Layer 3 of a small transformer language model trained on English Wikipedia (8 layers, counted from 0, width 64). Numbers have three digits each and are written without spaces.
A neuron's activation on a vector x is SiLU(gate . x) times (in . x), where the dot is the dot product.

Input weights of the MLP neurons that the questions are about. A number n stands for (n - 500) times 0.001.
n5 gate: 302473429470685535457343751519396723728320369360631508412152445590465658673608639633175637617557784551575394592478647430414614504603359593532654362496591724202544643549478569425579293646895526
n11 gate: 261524239495166538354525609599457727557519528534546643579533363572458534456520821730500195694651755366449563463656320193126505582587296386510404321490745354329486348643363926580398529580543316
n14 gate: 491373451284461636213546428634536199376604478648530475394592801602422469319551433430365759659224322607234369196575465548674455351342518777610653252446565577597579633411341235675574576612406359
n21 gate: 360356474438570359655751518410402444459471555685423454356640765444475308634614162677471543438419558273280308624649560394557676540486378438465492644602354423522577661433474558463423492329477294
n24 gate: 198601585608340428252619411584444505678521562474342380557584373530678380378464586416675313467416463482045249496627373608436443508611405571597573746427123474652500466585487613617325594670474290
n30 gate: 435529489422507551682451354241648562449668479710592370542525684522564518437703720576611657546388607382461507393620587686456474402324582473466670567412308347642500602445529448762800636449441380
n35 gate: 716327642409215750750450713521426612723732421541528733690544362406532377608590426452548282622621230628656531611403618436402438547476666242525414382520314304435560512508605604588373541583561567
n47 gate: 478329443699557333397472483606312411305548526419578434813587541527229701753570451561530130642364374449517483569496327608679768402342495694550361568687660468615531518482434736487426696388977401
n61 gate: 500557570496537614435428477470400391640665492359508720415682525595424728424332554618645555627646315466125703234627377399297580326413450786632558345546388302348634636562504263468564409358690615
n65 gate: 560673417360370829570563413135704412260513607491466545695608760653318531674275430280393282644271491619582346449669561568460563546424268355604588403403364630596397413649457476444663399785500690
n76 gate: 606698581264587275618404650428656431346364575453294623644485156434470601567500543287485530534728474496587507557416485624399480493500700548385274574639560555515549500508550649496587442593794831
n78 gate: 296336271513450395320566753582593490514604379621563616772468486371420403266346412436432108740554540582423719401856399563259533531553528457415426301398634787358663257371714597188581445457523629
n82 gate: 353400496660422704583589496426587651343540606364245465585415431560282440538528338363544410453315533508276393419433433295259496496579374504581402522530871347522330519339630517563386538723515547
n86 gate: 614578295544662544797338528313508599631603376470434591651552519395460334576351267530408346442615456903559447555448410555387554457540786395504440745470249439545585373485522603588401639490429442
n90 gate: 391426504312516563508561680517580269421198670268704419648648301646427508601467572289302492569301685533492436546445508651775464618645435426508568542245342739386597520654414487352353401552599473
n100 gate: 576653779561573599590332384381511531408345773545346320500656277611539378432724226354569493518515608481439395291493404439637425642450474542569541681700500379658420408315504402460583437593522432
n115 gate: 264353774434496576476752590750655419378562504386469398626340672482592591459552514451460578767701390448398393098594302310395505678557426500556358395205566694599665216482383580269641732231591474
n120 gate: 589526493577548422289488521739363612519404368527463605352478519432649579714855613556485468682411555484721700728522463518492427428688454590407310446319493608496770481526302666685548436650670496
n131 gate: 482686599504529719457431440365384563596677464805489617748286587511461700485411456485536521468409590550478402388471629622619609472607372573664522418689618417632569485264434740391659344764400575
n145 gate: 557418222366393430575681452504365584271243589416309321630373282629415504615727320722418376468479484282492369651496562443513462384560453530380525524458779466566508429729496026312683513647479424
n168 gate: 617571369483404622707254754589620523551454512354314452588579456245385658465469355647633252336576823513396484359487686479372318557668574284338637701470430609504663521649648646634442790275449615
n169 gate: 367320471558504559683369693667547289441492562483471492491342595656377606478305513383512306713721611624653343347425407228428759715589565408539752305717311638445587361348487565255550364626754557
n199 gate: 537343644527486292535746766013627510695578514589659317611698433682337622695569481417418388518412409700559420231537184331542443325230709466437717383303523672440436500505444340573641265774566441
n205 gate: 601485474746500195481470612630326383573522665559536363253598560320404430466527474406352461390271493504338402687697430636496564500514620637329455684485464643292634434654493386478277448517592404
n208 gate: 246372703447585512736706552439338546473431416547511669532658368379280472640693280527592493542566550541542690630620203481535568368722596598350567738465557480730712484668624478573458402507697519
n210 gate: 577608368470496357384355619524327541504500500740595620557588240453375645222570598558439403489311416435385289504287516298402373485260595383436374440422765329562531469332415720389313512616512730
n218 gate: 453594608259324345555316488482412362305624487430420585572534504343437548646714592401372546584560263691479335632690344479500913250508527545208526178544517513379380509369621913389262570496552429
n223 gate: 512637609389417617531530508311317728651566660530463575662496556635475695380774547587062480471675418659657388442441475685292233387626470198317568390343598440647434454260517430620335585496445321
n229 gate: 424360488236552484534521623504684603714556500500405572764496338459775467508453406724746395288500382453290431599637552623610554278235331593400426406606709430637500391455452384528603227511748578
n230 gate: 605409505644423175603710636688551319813563568435540301845368367232191732632675505482414549411427581543677377604569366640672769544380608476495654264505828613335273375569417582559405421341379509
n236 gate: 479800412574633442473770268328521670416455603347451314513396353538619593655314462346273375631500574496426472438195517368432629545760676439500560500525307638525251605297605383670446212355686614
n242 gate: 272416558590256408398692537290500635527655655570590612564416528438515519441703333462409282683504647456621570436569431723442429552556752307456484411313263468515587662628700483557496601435547832
n5 in: 296563466401371320343304424628556442420193525491525456452492604530566440254442368638508443602249451765417761227517525690300435484472267575666743606496332816231492361398517449371678500492419622
n11 in: 411442273450469278671594152344484592406701419730500507659415298579164500404603476667558602500407485430566586423508351281460283693504532471386711633492653315488485551539355700488600421408603489
n14 in: 507399381638529720612541553714480560520497574507419491425357452384532497503611620428328560599513303493406478516470454413830514478318446644421316290487545740358562599527700493458500364515407615
n21 in: 507337617265496493655458563592515352558439450515322490481536429592418423649523460554633444521323479420231437665555584683459859352355519462413141398515657388453727430397595403637489559507379426
n24 in: 388447513438534560503640494441401299614376518474623524474550276506488739432351576375627455497444398434447371457547437531446620242567410576438542655570288300443612434563409315478410462683497384
n30 in: 431428500581569720640596554306762556381529584533500721572356558553551573713479613631493487413697474535386576267628599536406358350442517372397534532563361527632523543537671577598494647583523340
n35 in: 583706444514619441571332490684696736345462352735576533540357384514692386601748617556386470510587393404569547452248306497358500493446514540471593483585603496665420267588486609305434514602621520
n47 in: 463709680555563616660434547492798692541463629424482539402452388519504553377599238235470533310373588685441644448567474389390539554565639582679855682572416504526248658436646500689515500461466489
n61 in: 593576634486435785608402403470526260380464568552518592470224421391362595504343335302611420687644340466404528429428438329423455346356567670481563338742514504438403595511605351446218526473621528
n65 in: 684511660554404537536650454625583417493299700541587311283360630485583605443727369419694761435518300418251461595478604500462626339489576609423376496376678511649805444377567471449617541476507410
n76 in: 529493500548568425622432535672560749474416490430358330658669351302497547473687470461468430676745626507578679616657411435580598554328375541609450513400371530546467444447556398445435650426722621
n78 in: 533631477651493474524523565488546516500741533611254578386414608519452618435302599519570616584657393650356680751552470459470546573729415641344702475204603357699292308663361487392478371451693471
n82 in: 626489453408604431396541396626504620504382486471638421364349608489638430392795548514543657316406468267486469482116362311357522717472626462624673658478610534565583573474283484496282438490621479
n86 in: 679622413608522426569540451432352503669666513549418543392625423467560605440503542709624665469497655398465497529519309360611600397657653439298562676372484527620609601552364644503385565276588459
n90 in: 396478519475573617683625539613435425545400559468553509477491602497633747497473522355644662401497491380506266472424580525455582298638542473299536509445512601506513417606490670465197400301452358
n100 in: 264605377480615639522334503321642435678524650479477564319389567473513435455453486544440425364439520213443666607490336403579419451583552372574690394486503482459537414730310470473647548570452206
n115 in: 680596439724546408508381363594598709604486521398357540768617467500726507427624442564250497545521539245648490574429668405323438379424445452352721753518441570550560425514543425415700442447460656
n120 in: 535621256437344634462643537520614329471532620585538488483843401380572380286547510510449512534589443402415429431436523301539546407397447262657568540432547378510554639610458664424465338443448469
n131 in: 494442484484322363416327437459460605493423462407177586643503632424423510590338457377658396560435423655436503487493589609526668472668497299653291529500465369487319438414520562426449470218507471
n145 in: 526597534515425526100453407378695400526781305557471376567467302591397557500381458537604232654470316449404349629612609600401369496398496696399569558777584558628470379318590354582522591577614602
n168 in: 633267469355435411559439586543735809393544459371547672572602756278476430355482615692446513466527524525238652612624597490462681487453553504461363447556513528428585420427620473364581340474549620
n169 in: 580416691496420727441527525500504531515681623496558503343292473374561463338632467555456546403675475295656525637397710648586353724411606427607436568310486670743314411393456332453420574741611314
n199 in: 527462624542416646590732555577394455202435561535602373263408317512519211567626527312565552519561591541295463496689450542598480463507520343528716496321387472581332667310180534599288500467621238
n205 in: 500441487548314673392377625541477720457422256600657654397377490467564500389625367640591705331581458417413650503461717519537544576541312589663453433407603507448506711460565405490655420525447484
n208 in: 330333593668469585402521569425350628466588490497463642664405542390557472609471573534601394613398392525476533359514600490476475470593612461272079480472641440709578662407517652253588358404462557
n210 in: 696467345605613480410259516549432536382477289469418601574533483459641306510596480430288312513303599592490413440685497510333669458578424447476456432534546441712497615622759496573450653343514399
n218 in: 607621716381579355448290600591564489455383299440432379424386536560439331500427303559696353595455650434442852387295524534507507678567425515561489449461571432566400524616309573534521525438272584
n223 in: 632412585386497449431564500213413478555551537549510606518618563675527728311659338354429602487459527583544497530483462634292440414351416268486601311403660328568416586342486371672473396366310384
n229 in: 682518264421522427414649444523526500777438496451525562450489371519690474368453641420315532776580558396326574413394445348589458614564338431737504400474558394250544578526342369500605504765760621
n230 in: 793503276403461651661309623410677437573529468584426485558435483354394630422573633477519408381232610438575459523352503468537500691592318424404396596443635483642507404454339705497468487438537490
n236 in: 569809605432646558583544415529504649667538424394215485399512500586447453600238343500408418428724618524565429386578675653469500549681759626355543752249599496585454418531403457193431378307433560
n242 in: 586546390644407330560514506412473322507520588564523509378321590480393422459363406400401442454460415402661209454663383464206383468642455654576564451311497352437335456473453589507405645290382429

Each question shows a token from some text and the vector x that enters the MLP there. A number n stands for (n - 500) times 0.0084.

" division": 592468548536610372543577309510629436407471496408667478412452340474428411487361502322519545470598459442476660671510492454708493417366426367442534437555544455505512585830596717387438664421402608
Which neuron fires most, and how strongly? n218, at about 0.59

"anny": 524489475411565364464489494468652686444530443514663386263585340488448527358484680444598521534570306539506475618492696480550421317426406430617553647556497558564509590643570741448462685411379445
Which of these neurons fires most? n30

" July": 614529435655555567388481616490566436431563430401466455502583250561592435449358507369548644502696247502711376553407429460523536368574348390494558459453352403559487475725732613419529693661503639
The two highest activations, in order: n35, n76

" |": 659390461497532511437505345434322669498705361431635261352397452548457502396497559480638493523638356365525435594597515598543554398428403508596622523628475417460384386675665612464557486597317680
Which of these neurons fires most? n145

" more": 565361618522650694411471633500633356486435541517456481323551504459414333380558640326515519465503455560570409495609608618653531444618385376587592499357412514492502484415595759353401512563535487
The three highest activations, in order: n90, n169, n11

" S": 552551525618594516422489606448664737306609549472524347303390502457382583369332550325529754633456439417545425572486439543743366486460575413587426442627463483469738463526545594481513514414409510
Which neuron fires most, and how strongly? n14, at about 0.53

" taking": 662360609512457528437529634543708517565426541347740444462362491472396647378436456346613509541442521449541523553434405543659475499525413306521438524541354321610340608589647658360496703530572426
The two highest activations, in order: n47, n230

"T": 676518644436578532400567487513562661300509476423435354431606414523534453345248443405642577618513441574673608703332411544532499416528456308637422284494712495533650459463500597483387395366502640
Which neuron fires most, and how strongly? n76, at about 0.75

" the": 535413502653451525543466596480436637441571460472580450268414494612451537388541318496678623413634486292487589662436505529688421385627427513488539578439488464591639567569686736445408565529645641
Which neuron fires most, and how strongly? n205, at about 0.33

" |\n": 563246492386545477361435412417445512530739501385573582274536374469441624344430528406502559464654523348482572510408524628564599471431318481589579625532522281503445429501679518259559557451367406
Which neuron fires most, and how strongly? n199, at about 0.23

" ": 734391410524484525312417512426416733517612343520444495334536417392420469489453382437662611547490463390535598512554523424733511339498422345601531391717417400509480320577502453219394498564405586
Which neuron fires most, and how strongly? n131, at about 0.72

" And": 628499632452522438373440629478524575424465451422534389328548486652489577349404403422685419364540442454463605710512532587514391559610486401494549433696525561679709443706559697474520538385321398
Which of these neurons fires most? n14

" M": 590539727515532430385435632506564612353614501520454342455417418489471545445250338393602719620479415443556532616315391439566444409532426292565523525494495522625790371581585571612575654490371511
Which of these neurons fires most? n115

",": 499428496487732502431508484325477566359469548434350508341511446683433457462378504482658554463511508408530435609299501501477396480421507331466547344494404518445448362542795739355567462481649518
Which of these neurons fires most? n205

".\n\n": 570471601412487495257681608353515550458690476421616661423674491519526526483422364272462735552591509394511521468349473598452526386476428475419535360513572433440475414366703653305425473474618578
The three highest activations, in order: n223, n61, n78

"|": 689439522427467526284577477606439586402518473324524448228536410584503548451415412408470519510485533406586567348262448692549477240435495516518446428510532311594520436404731671464513395530605478
Which of these neurons fires most? n11

" Free": 665508452697571393433471541386655630593579435422636423463525498624420424379423506460703653439414529387512457625450615564846568504506372438536530421634486514560435466552478703246512557490398421
Which neuron fires most, and how strongly? n230, at about 0.99

".": 590476515443625529354444471292459558321618493453484648384580515512490501483514532341367619429498333368677408687542476594590522382521601423497590395569494446388403413288663727344484397502490559
Which of these neurons fires most? n223

" fac": 646539764424366424425479358551776374406420487254458484509437556517441436560548560465454677598510415465576563615463457424663542471429349407539560711520488528622558432597717560612662623492350383
The three highest activations, in order: n115, n65, n218

"1": 587418454502667551446507608643422577364547428541510494430473468372309567516441542452673749463630472462586724545416410359554644292493393261611557527524344407621524441552607545332588554523343709
Which of these neurons fires most? n145

" cross": 593448564552550565513454418520770516543311631308670501471413474400515314422260555444543714350485431546576529577378392464717515397389440410537595522503499439546387518504662695391506602499401474
Which of these neurons fires most? n145

" Brothers": 506525442627753391463465450333760617428466551350686357308632469485440495435430523484427555568569490457564483702456518590714355361359350491551491510537478489504520450635542689310476605421405468
Which of these neurons fires most? n208

"3": 596418584497624699429527460531505679362636369543473414272532381510455540464398386509686511350593370418614605655479463409573660361507433236580579615603537515639395411555376517364562613643326639
Which neuron fires most, and how strongly? n242, at about 0.35

" against": 602382546339490491451463614424539531631531534307603463481518538616494499384349393474738489473416333445492466548422448426691414393448472426413548443533410399511485618614584785456657555631631594
Which of these neurons fires most? n229

" a": 562465570470595587545441648600479600444597494422522358464424426536439509353589487386745832450568464319448436597506429480537501448687490500604409532444430282635466427522614671273424507424665644
The three highest activations, in order: n76, n82, n208

" Trans": 607501485541593670275586501575616519501449480464627522384633477515594423287331517486574670467680538368631412424511422462736596547548361388580490671543671513653459508625725588605354500475347430
Which of these neurons fires most? n5

" One": 503486457543594569463536480483685561548530555563511409407452503617349391407444419282645786403436478488650489618479633489696476380451361547562608571627399464530576518505537718452414668300335544
The two highest activations, in order: n229, n208

"DP": 533521404598640338494507354451654491289558494460692426245312461507447372319522660398642737584405560465503622487600577465609498363385527452590595508491527493562602592658482635466548559465288682
Which of these neurons fires most? n14

" camp": 633456543467610441520439397501670381295347399405697494388466437304547452430452473245520614464695421446572563650550447479622423460333391483567548476492441231480514457509669642314538549414373589
Which of these neurons fires most? n76

"ly": 466403524503675520425483675443689570353403567567580473578551420648403423406454538403518510452613432463502598626684596666673514414440337340535589548567408362356601535631600691330440571537383390
Which of these neurons fires most? n82

" bel": 491413543328489499371525381511654695341424397237575491469416450609526309403412348566633672542467346500768425566571425390553338468457443527509441652529371407450427671327504578339524508502303470
Which of these neurons fires most? n78

" b": 442352611548500509399396345462646695491443396393351434243427549435488340502350394379693767442518445488625384696581381466557468545572394389554573423429419492492700562423667485540449497610331490
Which of these neurons fires most? n230

"'s": 530413570659651457428603606415502478345557618442503473366487479596349450371513396504715502413440512411536537525575540424618532377586398583426496471592491352556518634472698772258433500495540573
Which neuron fires most, and how strongly? n208, at about 1.2

" and": 438505603563709607501489473422548565440611566456468384403441431640453503465385349373678510532406589471479582608417534515568574432503672506563554430670395365498425506535691785404600581560439305
The two highest activations, in order: n100, n47

" Ram": 464515503573697445343391475427474529402605443464709294320429414473595519390459566404514593494549565461559522586377666358600464438351389416477451674569524578461670589559484698459499536355206537
Which of these neurons fires most? n78

" African": 558443499536601432350421612596654603503563456555512337342494581612536433441285409391623583583488644468338485653478752412758606385455272423514457585492629448625474508597555689422507585501480469
The two highest activations, in order: n21, n131

"2": 503380448441709566403540616477333459319562439417485568531661400372314547491318537478590712400509331544697585580357384393612640294589490272514558682552444522519553561554625531436457544455458658
Which neuron fires most, and how strongly? n86, at about 1.2

"NP": 619484566523586329491455371501614546368652496483723432315363428528459468392437635328692693529468476457484610516610622476634480381349423479666581525439701485641538505699462638487520648309388664
Which of these neurons fires most? n24

"ks": 569489481506759489437502526385638562310477382403645479413611425368465595589319427546411572564599410503528662598463459419651380536393488294740481421615445353583500549582582725473489544571385572
Which neuron fires most, and how strongly? n76, at about 0.36

" K": 555558626484526487401572527421509688362567424507516333310438432454558655472238312273598596470567408451583462641453407461500420420544477296540453471579579523534762457599424674469508621483360567
Which of these neurons fires most? n5